Layer 6 of a small transformer language model trained on English Wikipedia (11 layers, counted from 0, width 64).
In attention head 0, each number of a token's query is one row of weights dot the token's vector x. The head spreads its attention over the tokens so far by the softmax of query dot key.

Query weights of the head. A number n stands for (n - 500) times 0.00092.
q0: 605,544,674,472,456,637,511,598,426,396,525,544,661,490,440,531,489,507,510,625,436,466,525,434,379,526,611,460,295,560,451,342,566,788,392,497,506,527,448,504,509,600,469,449,489,387,436,408,476,700,378,406,404,397,652,249,549,421,368,488,521,353,559,541
q1: 565,711,566,419,498,449,504,304,580,429,483,705,643,538,607,172,547,643,661,404,190,371,426,408,545,255,465,508,642,554,835,457,610,27,361,400,509,572,361,351,576,445,671,276,603,513,575,626,370,324,516,705,530,390,409,570,310,480,532,390,457,571,337,565
q2: 601,514,654,478,475,436,553,546,587,330,483,713,451,387,615,425,478,556,531,405,500,449,457,427,166,480,456,550,411,529,756,260,569,500,434,545,706,561,411,564,467,551,645,398,589,573,630,540,445,538,568,578,639,457,594,609,591,514,458,498,484,424,524,738
q3: 198,421,191,601,512,576,791,554,356,454,534,307,491,629,446,431,390,562,681,587,511,411,520,760,577,503,193,433,709,492,350,525,301,510,667,506,593,567,404,635,463,309,504,626,581,551,639,430,591,343,714,543,372,393,502,510,480,551,619,396,508,766,492,310
q4: 504,514,400,759,480,508,684,598,377,667,500,603,498,672,271,365,476,575,345,233,387,464,405,522,525,596,436,576,642,537,358,591,605,446,449,439,546,406,472,424,543,419,640,484,433,734,343,557,499,371,486,407,504,490,481,695,409,397,644,376,589,499,265,510
q5: 705,541,652,626,470,865,480,318,436,376,379,327,472,514,833,352,515,598,491,442,289,507,447,580,483,546,527,411,517,653,633,535,460,396,419,427,550,558,587,515,515,562,397,459,550,282,479,631,366,455,586,441,580,537,281,373,639,538,668,417,521,513,426,460
q6: 437,505,650,434,461,350,341,475,416,559,279,612,484,491,502,481,383,448,474,381,639,399,347,489,644,513,505,373,443,421,443,540,436,390,515,574,389,427,465,628,224,630,551,664,571,441,428,614,532,619,478,564,312,337,518,314,437,631,467,436,643,515,608,474
q7: 737,557,605,584,776,527,601,567,676,690,793,391,281,472,489,584,343,471,494,599,660,435,558,432,548,596,493,455,513,464,528,551,365,379,332,570,422,476,442,529,797,631,566,478,579,370,438,409,461,473,618,703,613,352,692,515,429,412,476,456,397,461,547,639
q8: 714,559,241,404,452,511,450,574,521,434,481,590,442,421,606,296,536,327,543,618,364,499,351,487,268,407,594,458,382,600,369,415,500,681,505,625,457,392,497,493,347,474,489,373,306,507,403,420,432,505,545,644,447,408,611,506,415,437,493,716,551,582,364,608
q9: 516,549,845,332,571,331,277,532,546,539,700,527,564,406,658,564,610,317,523,391,589,870,487,396,574,488,591,218,531,370,668,239,478,504,271,595,599,726,547,506,420,664,579,239,553,517,448,557,488,513,545,407,540,297,720,580,493,209,409,515,431,325,449,498
q10: 432,513,439,653,586,630,366,606,519,303,460,403,548,782,383,354,556,617,541,625,480,547,345,536,563,588,355,512,671,467,298,577,504,643,495,379,568,574,341,591,676,439,742,631,387,715,536,438,327,301,624,478,477,470,419,483,595,544,770,404,488,470,295,492
q11: 612,622,352,478,426,455,639,567,402,551,494,480,535,476,612,617,313,475,422,500,360,415,525,487,472,563,498,614,471,308,504,558,474,468,296,619,612,341,451,322,388,410,508,396,696,399,565,635,728,424,670,598,456,470,315,588,731,651,316,458,825,457,472,545
q12: 521,553,512,356,525,393,451,310,605,599,628,550,342,391,535,345,519,320,680,475,357,376,539,451,658,452,586,529,569,476,603,341,620,529,364,637,275,373,442,546,697,675,459,370,606,312,381,673,457,665,471,634,488,563,462,538,448,795,486,580,408,427,593,444
q13: 334,414,480,583,494,662,477,410,358,509,456,398,420,509,455,423,504,789,604,732,480,411,549,520,657,469,460,490,692,579,567,724,466,723,389,379,700,508,405,641,539,356,759,509,388,584,302,693,498,218,650,447,373,509,404,324,500,366,428,564,378,335,387,644
q14: 413,629,508,416,395,500,265,659,665,563,549,576,684,693,627,383,466,705,394,302,388,506,465,823,460,446,519,535,646,609,437,576,511,290,283,448,569,621,570,481,621,415,479,658,590,603,576,570,368,529,526,374,546,568,325,713,471,600,372,448,363,507,464,378
q15: 457,418,466,589,534,472,454,524,553,394,667,686,415,513,393,236,327,561,540,467,365,440,425,479,597,405,338,641,360,522,493,477,202,495,373,312,334,246,731,559,483,465,447,320,650,678,555,475,338,516,444,457,352,497,490,535,218,425,638,513,583,352,551,539
q16: 314,487,325,630,391,400,624,345,643,411,335,688,265,615,612,322,355,706,389,458,311,281,499,542,489,545,383,599,612,386,481,415,577,395,565,549,709,545,168,503,324,118,753,564,598,516,503,664,369,274,642,445,642,707,303,559,514,602,722,354,507,649,452,474
q17: 254,447,396,687,578,503,550,411,460,689,508,269,633,485,318,561,464,616,469,441,401,531,640,499,567,540,264,699,655,450,591,789,522,527,447,259,551,267,315,483,534,351,593,693,315,625,583,558,560,352,644,419,410,635,340,497,645,554,454,453,568,600,427,442
q18: 579,630,560,485,570,544,419,574,455,531,599,436,585,351,834,674,594,328,741,583,549,449,406,468,387,636,538,426,334,341,746,248,697,626,478,720,396,619,544,432,563,670,315,427,569,592,561,547,646,647,608,865,497,320,629,558,443,480,434,541,638,388,538,529
q19: 513,389,564,574,549,672,527,490,487,436,335,539,566,475,542,531,484,555,382,490,635,372,487,485,611,399,458,598,610,464,439,290,537,485,543,677,584,730,331,547,425,380,826,598,753,452,530,481,610,483,558,727,409,360,582,623,525,270,628,412,594,401,540,545
q20: 657,497,472,402,436,467,316,612,573,616,655,704,570,687,469,641,360,526,596,382,620,454,397,313,439,375,545,615,283,401,579,434,602,502,564,627,488,605,411,592,437,697,562,411,512,581,344,614,656,454,397,571,688,419,542,577,477,606,336,538,539,368,535,388
q21: 576,310,778,384,363,416,532,223,495,563,494,591,574,640,546,637,374,443,344,228,728,601,429,504,420,385,594,804,360,468,436,429,491,449,615,690,439,521,288,563,480,518,615,543,655,534,455,439,466,617,556,467,489,450,681,487,392,300,396,647,617,331,661,634
q22: 585,457,536,619,546,647,521,400,542,317,539,459,382,355,370,424,388,374,542,582,447,651,579,456,337,411,711,574,725,590,515,614,479,599,337,517,443,331,412,513,438,673,586,576,644,677,368,518,676,656,373,584,411,384,533,588,598,419,478,484,480,536,437,387
q23: 416,620,540,505,576,566,573,423,346,513,438,266,451,443,488,349,631,443,643,334,448,356,401,569,299,560,286,498,435,460,500,693,567,342,544,418,427,604,478,397,422,307,551,471,366,364,453,622,561,325,364,596,482,394,582,614,485,435,437,573,441,663,470,470
q24: 644,486,549,489,459,364,541,657,458,546,365,473,560,542,730,768,496,476,494,470,569,674,428,512,613,417,503,419,544,791,532,363,578,599,386,266,416,548,507,461,517,614,381,455,389,658,536,491,643,433,712,617,610,403,673,511,610,642,466,514,549,595,530,434
q25: 632,560,204,394,257,437,461,339,351,367,533,658,574,758,667,425,566,628,411,427,459,390,504,549,792,566,639,227,360,667,493,470,403,480,479,533,571,556,393,490,370,574,350,624,471,295,375,576,609,504,581,439,606,555,286,459,414,470,498,478,411,601,515,481
q26: 483,553,506,567,538,510,420,571,271,315,655,332,438,541,660,409,572,536,374,577,347,559,405,568,605,683,410,533,662,341,432,488,548,579,320,380,544,348,321,581,528,402,660,421,606,504,572,500,685,471,599,528,420,495,468,514,599,511,470,224,508,656,380,325
q27: 532,500,661,416,399,614,457,648,490,546,542,506,570,408,513,356,622,638,344,362,415,378,278,576,399,470,319,386,641,533,718,801,487,482,603,434,565,367,525,721,391,351,490,481,432,561,635,483,412,656,604,649,314,745,406,377,502,723,548,605,557,519,477,634
q28: 321,354,502,512,459,594,519,338,468,363,505,534,431,494,427,451,688,362,498,618,537,484,242,522,575,402,450,517,486,378,414,615,469,537,513,423,452,324,428,509,562,355,377,407,657,658,422,670,552,335,473,515,516,852,324,553,421,280,342,426,520,829,453,646
q29: 342,399,667,358,402,505,581,540,639,528,567,492,565,614,440,478,505,586,715,503,336,587,529,386,463,481,373,348,287,346,569,481,579,183,455,596,581,370,468,495,699,425,872,547,309,613,597,697,460,358,603,668,635,647,366,580,453,615,659,449,500,671,599,469
q30: 515,459,284,506,575,590,510,307,407,427,474,401,723,656,548,629,544,477,564,365,466,577,439,695,604,380,351,432,519,484,578,570,548,294,424,450,279,504,447,323,474,420,460,506,386,506,587,582,372,498,393,828,485,380,362,333,425,400,494,455,762,442,609,497
q31: 475,443,412,488,553,271,412,477,342,537,633,241,431,586,473,501,463,601,368,554,358,465,628,665,517,429,251,670,679,606,524,369,489,533,333,540,572,655,443,745,203,644,483,567,330,450,652,463,395,369,511,403,448,697,446,468,696,468,446,622,630,476,509,470

Each question shows a short text with each token's key, already scaled and adjusted for position as the last token sees it. A number n stands for (n - 500) times 0.0025.

Then comes the last token's vector x. A number n stands for (n - 500) times 0.011.

0 " Mic": 520,649,321,676,580,484,343,494,356,512,875,740,897,186,284,515,275,580,400,391,328,386,449,754,505,638,123,424,366,375,544,326
1 "ro": 593,663,369,703,629,466,304,476,296,543,830,653,812,250,306,494,404,532,305,424,293,295,490,669,612,615,108,431,386,321,456,356
2 "sc": 593,595,446,592,558,557,340,521,339,457,782,717,748,226,300,472,572,685,304,488,326,368,442,620,573,689,208,359,405,340,429,384
3 "op": 544,517,407,637,664,507,323,478,375,480,804,667,757,296,366,536,644,663,363,442,458,349,490,635,548,638,222,425,368,318,404,388
4 "y": 445,464,506,658,754,529,350,467,324,546,873,715,778,294,321,510,632,690,271,480,460,321,458,656,596,639,149,388,357,351,440,355
x: 423,604,465,462,526,521,358,429,391,413,532,620,849,701,414,479,658,627,531,505,424,429,516,402,504,532,371,403,448,365,381,591,628,586,545,411,452,632,590,608,685,349,311,611,471,524,583,600,472,271,482,571,459,593,470,367,536,464,396,507,496,656,335,549
To which token does the last token give the most attention? 0 " Mic"

0 ".\n\n": 390,618,299,727,630,499,290,370,363,612,846,688,809,277,423,415,388,472,409,356,413,449,501,638,618,767,291,524,519,298,345,352
1 "==": 506,577,365,707,625,572,269,342,369,535,849,708,818,318,391,421,341,573,332,363,425,426,522,710,565,760,239,518,483,285,307,369
2 " Back": 728,521,447,723,643,538,387,434,354,631,774,698,953,226,333,483,572,737,178,462,263,352,453,699,618,753,201,466,497,295,366,360
3 "ground": 565,475,535,752,632,577,405,460,286,591,753,609,884,292,319,518,620,689,239,516,351,425,451,623,628,759,273,461,514,267,438,344
4 " ==\n": 469,440,511,762,682,500,294,365,375,642,832,679,798,264,424,416,670,606,273,533,467,436,465,630,616,755,301,513,541,319,347,369
x: 500,447,590,513,415,487,326,418,448,338,472,552,637,712,496,383,708,704,339,503,549,414,347,602,455,524,406,544,499,359,404,627,495,481,596,487,771,568,379,584,491,344,508,522,668,504,481,589,370,366,665,468,456,748,491,521,485,645,385,489,437,473,444,552
To which token does the last token give the most attention? 4 " ==\n"

0 "\"": 348,748,283,745,631,573,289,397,367,658,847,729,845,228,357,455,306,516,354,343,370,310,494,677,593,765,248,429,516,288,385,297
1 " |": 544,656,361,775,614,588,341,394,369,586,841,746,836,286,375,446,315,584,309,404,388,376,479,680,588,754,289,501,504,233,345,318
2 " Ad": 681,494,375,647,620,550,297,507,375,535,828,772,903,273,310,526,615,550,237,517,256,379,496,670,502,637,173,494,447,264,374,358
3 "rian": 650,439,449,726,632,550,359,436,269,668,854,687,873,252,350,521,687,645,156,564,321,383,453,681,538,651,32,430,496,313,498,313
4 " Russ": 340,368,562,645,737,585,470,423,349,557,741,700,846,260,361,527,686,602,181,557,336,385,547,683,547,721,197,466,399,248,514,353
x: 416,602,462,596,512,584,501,479,633,384,452,453,617,664,247,456,716,551,433,508,611,518,486,586,503,514,406,648,488,405,335,580,505,691,385,463,544,739,545,517,486,343,436,558,387,670,487,551,439,309,433,377,451,582,292,446,489,439,544,320,667,563,453,663
Which two tokens does the last token look at most, in order? 3 "rian", 4 " Russ"

0 " |": 372,689,310,767,599,582,322,396,376,587,860,760,863,283,364,442,363,491,362,356,365,369,476,698,585,771,265,492,498,230,342,311
1 " ": 608,592,438,757,564,512,341,364,374,512,839,718,947,242,332,475,429,582,309,397,374,414,403,676,584,768,44,443,563,268,463,270
2 "26": 627,523,491,756,526,522,351,443,427,511,797,717,880,213,347,496,539,734,291,439,399,394,415,716,568,785,82,465,563,302,466,261
3 " April": 542,430,536,740,652,580,333,454,449,622,805,688,884,253,274,510,681,692,215,470,409,336,436,698,552,752,200,491,446,319,480,277
4 " ": 339,411,582,750,619,620,391,354,403,507,824,668,892,222,306,555,565,592,295,528,428,395,483,671,590,698,61,441,498,248,564,267
x: 555,446,466,579,594,561,427,494,394,366,511,425,533,553,316,393,615,666,367,647,495,491,539,443,522,551,205,432,423,311,412,611,557,479,536,379,593,666,422,596,634,308,510,546,411,482,618,491,341,223,541,351,426,522,530,495,622,492,497,366,604,712,301,463
To which token does the last token give the most attention? 3 " April"

0 ",": 370,666,340,735,616,537,341,382,394,583,863,728,819,294,363,438,370,468,396,337,407,392,470,678,567,742,282,490,521,255,377,313
1 " an": 560,577,398,718,690,538,309,427,333,587,796,797,885,278,293,414,363,518,172,434,315,335,474,739,571,687,207,447,494,350,419,372
2 " on": 726,537,491,772,573,477,318,431,391,662,782,693,887,264,304,479,604,668,269,425,359,286,430,737,514,665,185,440,491,296,382,416
3 "line": 630,471,517,683,721,583,353,423,322,640,821,659,928,247,298,479,701,741,205,536,322,294,428,677,579,701,71,397,518,292,444,295
4 " journal": 390,264,608,685,678,623,343,446,355,584,807,699,867,258,327,464,747,675,228,576,398,302,476,706,573,648,97,392,526,330,487,259
x: 391,563,505,579,515,462,490,364,524,400,550,459,590,737,331,370,704,593,475,509,485,452,518,568,501,600,590,447,497,458,535,654,548,586,413,471,526,655,529,570,461,383,423,672,423,679,602,510,513,155,574,327,490,758,348,328,543,490,335,370,538,465,534,456
Which token does the last token look at most, and with what share of its attention? 3 "line", with about 40%

0 "ela": 410,768,270,682,644,509,271,425,360,619,863,806,842,188,391,515,297,519,395,403,283,303,510,704,538,726,103,376,427,283,423,339
1 " at": 623,636,380,754,606,531,312,439,382,592,854,774,857,298,326,488,355,556,330,395,360,361,488,694,557,695,280,468,503,268,359,352
2 "ra": 682,595,361,720,743,520,289,377,279,646,889,709,854,225,289,527,509,610,241,516,276,362,524,676,586,730,79,368,480,283,406,303
3 " as": 607,488,487,760,641,547,328,426,385,575,841,732,857,264,385,465,638,658,314,508,421,384,451,678,570,761,291,481,527,267,354,355
4 " the": 461,480,585,739,680,606,346,419,345,567,839,744,826,276,368,471,654,614,243,558,429,385,483,663,591,704,287,481,501,253,387,335
x: 473,481,561,545,427,435,340,420,492,371,502,534,578,800,360,405,689,639,397,534,496,409,437,627,507,513,371,590,420,390,342,635,430,539,571,519,711,575,375,627,519,362,536,655,637,546,446,683,366,351,594,475,544,768,536,479,465,557,446,482,398,531,498,550
Which token does the last token look at most, and with what share of its attention? 4 " the", with about 60%

0 " structure": 443,822,334,631,675,510,332,449,390,581,827,727,812,236,294,487,303,472,342,320,355,274,477,627,660,688,258,391,478,263,417,312
1 " and": 533,654,364,731,643,528,339,392,373,573,846,726,806,302,369,436,336,520,339,388,407,388,466,670,584,716,289,493,507,257,379,340
2 " hy": 645,515,366,620,690,491,312,393,352,452,683,680,787,289,336,503,607,556,278,522,284,339,515,678,535,700,188,507,346,304,467,356
3 "men": 554,510,480,651,689,489,405,414,358,596,783,726,759,245,356,461,750,645,238,466,407,319,484,615,562,543,162,397,481,282,523,359
4 "ium": 464,420,544,660,746,506,315,424,309,596,836,712,796,257,333,555,661,695,234,494,348,348,470,627,526,699,143,411,434,299,474,341
x: 373,487,505,565,539,596,380,485,526,317,597,493,685,787,289,460,613,617,452,462,472,463,401,505,532,509,385,431,488,473,378,522,676,580,481,477,414,551,553,483,612,499,389,588,503,565,661,775,478,195,496,454,419,591,381,405,580,523,374,488,406,597,468,641
Which two tokens does the last token look at most, in order? 4 "ium", 1 " and"

0 " e": 574,651,339,659,554,397,342,315,313,594,748,805,848,254,308,485,298,507,316,436,349,265,469,622,521,598,134,428,416,359,444,350
1 "igh": 628,673,326,688,660,527,344,367,331,580,770,738,850,252,343,444,333,590,295,451,343,292,475,632,561,637,188,453,448,322,453,321
2 "th": 639,579,392,653,669,600,328,448,341,548,877,748,876,271,281,476,485,622,238,500,336,402,490,609,524,626,219,407,482,346,399,314
3 " single": 576,429,507,718,588,619,321,425,368,643,861,679,885,225,304,517,725,768,264,519,374,286,440,667,573,699,204,343,482,311,442,309
4 " was": 445,386,605,769,690,523,353,397,351,587,830,795,870,240,385,430,682,668,279,519,460,366,432,682,618,729,293,473,523,271,342,318
x: 521,481,593,541,423,463,344,454,500,369,509,583,646,749,453,385,698,672,439,562,488,345,439,638,491,463,405,556,478,405,466,649,463,491,575,517,687,569,372,661,470,332,527,605,571,562,461,692,310,387,533,452,537,803,487,458,520,593,410,450,409,544,408,643
Which two tokens does the last token look at most, in order? 4 " was", 3 " single"

0 " |\n": 428,685,315,802,571,535,242,368,388,669,857,710,838,273,348,497,348,535,425,336,345,429,459,609,603,772,165,493,532,331,309,345
1 "|": 512,615,330,756,639,619,334,370,364,557,830,738,796,304,385,448,346,545,343,416,387,420,490,677,591,764,319,504,477,249,316,359
2 " \"": 646,533,369,717,683,572,229,405,366,577,871,744,803,329,364,420,449,628,332,477,371,397,522,759,601,785,262,427,485,364,324,373
3 "L": 527,469,472,680,676,498,338,414,310,540,800,756,856,292,355,474,640,626,265,579,338,349,493,687,510,681,94,432,444,311,371,295
4 "ittle": 402,386,571,671,695,569,397,450,275,643,804,723,905,273,346,524,670,556,205,593,291,400,467,715,505,699,242,416,486,360,452,308
x: 439,472,369,792,418,553,461,541,569,479,479,431,815,587,182,584,522,686,375,557,464,392,554,519,486,462,318,537,462,424,345,501,510,542,546,330,548,527,541,606,603,418,414,634,550,493,435,526,414,343,557,403,481,573,357,218,494,469,462,425,522,571,488,663
Which token does the last token look at most, and with what share of its attention? 3 "L", with about 40%

0 " w": 551,642,297,624,602,471,377,486,350,529,757,772,822,304,345,505,340,510,384,462,383,329,434,638,574,584,261,453,355,381,460,299
1 "anted": 680,709,369,718,647,533,317,418,302,647,782,730,928,140,335,485,280,695,247,360,361,274,477,749,566,729,185,408,465,293,473,353
2 " to": 685,610,409,728,679,535,323,395,364,576,823,719,832,287,381,417,476,618,306,426,418,347,468,682,621,719,288,497,460,258,385,356
3 " see": 523,400,561,713,598,560,319,373,366,643,719,717,892,115,359,467,798,754,223,486,398,245,411,707,605,715,222,464,404,239,499,426
4 " how": 433,432,557,745,697,572,340,377,350,577,792,684,789,207,356,481,675,645,320,491,418,322,454,691,545,721,309,451,472,229,429,400
x: 442,505,586,530,439,506,390,441,553,304,461,641,635,779,302,469,664,673,457,484,416,469,433,516,463,480,338,539,502,315,406,594,444,515,537,454,651,528,508,694,497,423,519,561,672,631,448,704,352,323,710,413,487,683,541,554,508,517,498,444,432,444,515,562
Which two tokens does the last token look at most, in order? 4 " how", 3 " see"

0 "enz": 433,727,309,660,551,479,316,430,343,617,835,774,773,237,329,453,287,490,406,412,227,322,491,638,534,662,209,388,360,298,449,393
1 "ie": 630,710,315,656,644,541,312,426,309,625,869,807,860,209,350,513,297,689,348,450,284,311,437,693,547,711,143,361,381,350,462,323
2 ".": 669,595,403,742,632,547,326,359,383,583,830,699,782,280,400,432,436,620,308,426,435,399,461,667,575,721,286,504,487,264,384,325
3 " It": 586,460,515,728,710,524,362,362,341,710,811,734,883,159,353,528,707,734,146,496,360,262,415,642,623,730,153,457,467,312,392,321
4 " was": 410,378,627,783,704,495,353,364,333,588,852,802,903,202,347,431,690,664,274,512,427,346,430,710,614,722,210,441,538,284,337,304
x: 518,511,596,556,449,493,397,495,504,420,562,545,642,693,423,378,689,658,475,566,462,302,479,651,507,484,426,492,465,391,469,699,429,505,587,488,698,609,368,687,489,361,506,568,579,485,523,712,305,294,473,429,548,809,464,432,517,604,454,455,467,529,431,675
To which token does the last token give the most attention? 4 " was"

0 " Ex": 562,550,356,691,569,453,309,488,387,469,873,618,741,261,294,511,348,421,441,394,357,313,540,655,557,554,114,500,374,270,449,330
1 "el": 603,660,322,695,627,467,375,456,262,558,840,657,766,218,302,439,402,503,328,469,331,355,494,656,559,665,105,449,397,321,457,358
2 ",": 670,597,436,779,629,556,346,377,395,573,869,727,817,297,360,442,439,632,326,426,434,397,463,675,567,740,291,490,519,255,377,313
3 " commun": 486,447,582,783,487,526,427,441,408,491,793,707,827,181,295,420,751,683,279,525,383,251,436,564,617,558,99,468,489,184,540,348
4 "ications": 371,288,630,739,739,552,379,490,360,568,804,694,867,244,283,451,667,745,293,487,441,287,434,699,665,718,151,442,459,273,510,269
x: 387,547,548,421,476,561,431,472,454,366,553,540,575,816,314,361,615,707,507,549,317,479,557,609,523,461,467,518,475,440,429,601,703,611,482,539,447,556,587,508,559,361,426,547,402,566,623,581,454,308,562,431,437,685,389,415,632,422,379,389,544,627,322,596
To which token does the last token give the most attention? 2 ","

0 "ets": 405,814,294,660,717,513,300,445,363,631,863,799,887,229,376,474,303,483,378,396,287,272,476,693,625,749,178,395,417,261,367,301
1 " them": 636,761,382,647,714,506,372,469,366,573,815,741,810,181,380,461,328,659,327,385,334,231,479,688,661,702,235,336,421,286,413,317
2 " lost": 727,615,534,752,615,573,332,427,380,608,813,768,886,200,355,485,513,729,224,401,405,285,463,698,567,711,247,402,493,224,407,378
3 " in": 587,528,506,805,655,514,315,405,408,606,863,717,845,277,335,501,654,622,304,447,419,378,480,672,566,722,259,480,535,221,319,392
4 "side": 391,356,546,693,718,622,322,404,368,661,856,690,880,259,312,507,726,681,217,533,348,308,449,641,582,764,136,433,488,243,361,353
x: 398,529,509,606,484,496,389,396,414,383,570,544,795,805,237,381,693,678,469,454,452,405,526,652,426,506,285,462,502,389,409,527,570,591,533,431,645,551,440,576,615,426,503,582,599,490,472,636,392,366,549,446,526,611,429,399,529,392,485,462,546,456,471,580
To which token does the last token give the most attention? 3 " in"

0 "hen": 378,757,283,662,648,457,342,396,326,618,873,761,835,265,375,490,301,475,418,401,327,317,462,671,587,639,137,393,409,297,422,343
1 "ologist": 650,704,328,667,668,578,310,447,377,560,896,748,886,250,316,454,247,746,378,392,388,299,514,690,600,695,178,390,495,312,496,286
2 " Ma": 640,522,387,618,712,485,312,346,348,433,881,809,826,300,287,530,570,626,400,458,402,370,578,684,526,698,147,409,363,301,430,362
3 "ur": 542,447,328,642,590,560,387,463,262,538,854,718,725,250,389,495,663,556,290,584,360,403,519,527,566,639,169,441,406,360,447,326
4 "ice": 367,277,484,688,688,589,323,424,269,610,907,728,901,164,352,493,732,638,236,571,318,368,456,678,562,704,101,397,419,363,514,275
x: 400,565,538,517,535,560,559,411,488,484,511,418,811,766,384,538,685,600,300,598,439,346,469,525,552,489,240,468,556,409,455,613,530,606,506,400,463,559,551,439,588,476,453,544,397,607,479,544,493,311,498,408,364,591,388,317,533,503,296,381,441,560,516,690
Which token does the last token look at most, and with what share of its attention? 1 "ologist", with about 60%

0 " stre": 643,582,398,611,549,498,427,511,305,448,625,757,693,241,309,525,311,461,250,432,441,231,421,631,612,490,335,373,300,348,569,443
1 "amed": 618,697,386,757,606,570,338,420,381,640,870,697,892,205,347,475,294,621,271,364,399,336,487,691,587,705,229,462,532,233,426,372
2 " by": 699,590,380,736,660,556,295,427,376,618,879,728,844,283,384,447,446,660,296,439,403,374,475,690,603,743,267,478,507,268,357,338
3 " Bo": 513,523,473,666,695,466,331,357,294,550,850,745,836,222,280,523,677,639,226,522,272,341,521,678,514,622,156,450,392,290,413,332
4 "il": 402,457,425,619,688,504,340,378,279,565,872,701,791,279,370,530,662,589,238,539,409,416,474,672,536,704,107,433,398,302,421,337
x: 370,519,500,487,523,568,583,479,553,472,467,418,956,560,382,451,590,529,373,512,481,407,435,558,625,692,454,492,456,335,424,655,584,680,524,436,575,644,369,621,620,503,462,640,544,576,582,598,452,309,383,431,486,515,378,342,527,420,421,493,539,547,594,739
To which token does the last token give the most attention? 2 " by"

0 " |": 372,689,310,767,599,582,322,396,376,587,860,760,863,283,364,442,363,491,362,356,365,369,476,698,585,771,265,492,498,230,342,311
1 " \"": 544,633,325,706,669,540,238,424,356,582,876,748,812,316,341,413,344,604,370,443,341,372,505,773,600,761,221,415,475,382,351,340
2 "Bl": 591,538,371,678,590,551,405,509,307,543,725,662,777,333,328,511,548,621,263,561,291,412,465,640,539,703,223,440,411,361,365,346
3 "ood": 573,486,485,679,663,572,347,463,292,657,752,689,847,290,333,539,701,635,180,509,327,375,468,743,537,637,196,448,432,348,439,347
4 "ing": 450,422,577,722,747,544,366,445,319,617,812,647,882,269,306,495,682,677,198,529,345,400,457,727,547,698,97,427,452,326,372,397
x: 453,596,455,600,560,672,412,484,446,421,549,512,792,655,172,398,578,604,484,482,455,518,546,568,577,399,525,420,437,318,450,660,558,579,488,460,616,605,583,625,633,339,335,636,563,596,630,625,449,355,415,391,410,558,426,347,513,421,476,493,546,506,435,648
Which token does the last token look at most, and with what share of its attention? 1 " \"", with about 40%

0 "1": 469,759,356,663,565,521,272,465,377,571,882,784,784,147,288,498,351,470,344,350,324,289,462,684,523,731,143,350,471,250,422,320
1 " |\n": 583,653,347,817,590,546,242,374,396,663,860,721,828,264,342,500,353,623,356,389,345,424,451,615,602,764,153,494,525,334,312,345
2 "|": 636,573,387,765,649,624,334,366,363,555,829,738,795,304,385,448,427,599,297,462,401,427,484,674,588,764,321,505,477,249,315,359
3 " \"": 621,458,428,718,695,577,226,400,366,577,871,744,803,328,363,421,597,627,299,517,388,399,513,759,599,786,261,426,483,366,324,373
4 "M": 415,473,521,664,689,544,321,458,343,529,832,733,828,311,276,539,585,578,260,608,374,357,447,692,465,661,117,442,430,335,376,290
x: 409,530,453,521,377,530,425,486,403,365,593,469,702,646,398,411,478,688,464,516,510,415,471,601,596,603,530,559,520,395,283,580,543,668,572,310,498,693,431,782,477,350,535,652,524,623,660,567,351,358,430,443,383,655,536,319,569,456,656,506,552,485,579,465
To which token does the last token give the most attention? 3 " \""

0 " rem": 568,605,338,668,497,523,355,458,368,563,741,622,722,293,248,481,317,466,315,403,400,233,479,640,599,585,299,398,345,342,441,391
1 "ix": 689,673,371,630,594,503,329,413,340,562,780,575,771,284,320,492,372,565,379,419,367,280,470,629,600,625,241,400,374,259,479,341
2 "es": 772,631,401,678,759,512,332,414,330,602,847,736,853,241,328,439,508,748,301,422,365,267,482,677,618,695,132,363,431,262,402,336
3 " from": 624,530,490,777,649,533,311,390,375,598,842,730,824,286,378,432,639,642,273,479,434,378,480,671,597,715,276,501,517,257,358,367
4 " their": 406,441,660,708,760,616,358,464,259,579,757,754,855,242,317,483,685,611,181,553,370,321,486,713,581,674,205,412,492,261,455,329
x: 432,484,550,508,439,488,424,499,481,364,553,526,579,747,101,435,603,628,445,499,410,384,505,672,501,544,381,518,463,472,306,585,415,564,537,546,548,617,500,640,587,385,513,688,579,558,520,678,371,309,636,433,522,706,477,503,472,551,487,446,379,495,511,638
To which token does the last token give the most attention? 3 " from"

0 "ela": 410,768,270,682,644,509,271,425,360,619,863,806,842,188,391,515,297,519,395,403,283,303,510,704,538,726,103,376,427,283,423,339
1 " lic": 744,689,452,734,527,483,374,493,352,559,778,777,853,123,369,454,425,672,312,407,327,281,394,640,563,669,170,435,384,286,445,360
2 "hens": 739,595,462,731,587,521,407,436,378,600,792,652,773,194,359,450,578,798,348,423,360,275,456,639,639,700,234,361,392,256,503,372
3 " form": 492,472,542,710,544,619,322,431,449,562,780,665,801,163,330,515,735,794,251,472,355,244,472,567,607,675,186,463,395,244,399,362
4 " cr": 334,538,552,557,668,595,395,480,340,401,720,671,713,280,409,505,459,538,304,605,356,371,537,583,581,590,265,364,331,344,368,367
x: 493,455,353,547,500,411,483,331,505,426,467,589,505,707,455,387,645,748,495,536,536,512,527,510,607,651,382,557,438,571,552,599,488,689,517,468,609,650,384,527,553,180,466,749,380,457,684,632,571,345,537,537,557,559,545,380,550,568,694,461,582,471,520,653
To which token does the last token give the most attention? 3 " form"

0 "201": 497,656,279,701,661,632,339,489,379,565,828,652,816,163,346,566,337,501,369,304,408,336,513,681,612,706,64,430,462,293,495,298
1 "7": 635,698,374,755,572,564,320,473,373,639,878,709,841,139,375,515,342,703,289,352,401,264,478,691,557,743,94,389,463,268,454,295
2 " |": 674,590,432,791,619,599,332,389,379,576,851,752,841,281,374,446,438,661,280,450,399,382,472,689,586,760,283,497,501,232,346,316
3 " ": 537,465,588,773,572,548,350,359,361,503,825,723,928,216,327,465,621,639,293,485,397,405,383,689,568,762,58,426,571,276,462,253
4 "250": 377,298,649,737,503,577,340,452,394,519,752,738,879,206,310,536,602,625,282,544,411,343,392,700,533,761,138,444,571,310,518,298
x: 419,551,476,692,489,627,650,475,313,384,562,466,549,591,378,277,561,610,499,575,279,511,518,503,554,584,482,509,580,417,389,555,593,641,555,402,719,609,328,572,519,524,539,620,563,595,543,656,321,316,544,339,457,620,507,242,554,532,498,406,360,542,417,387
To which token does the last token give the most attention? 2 " |"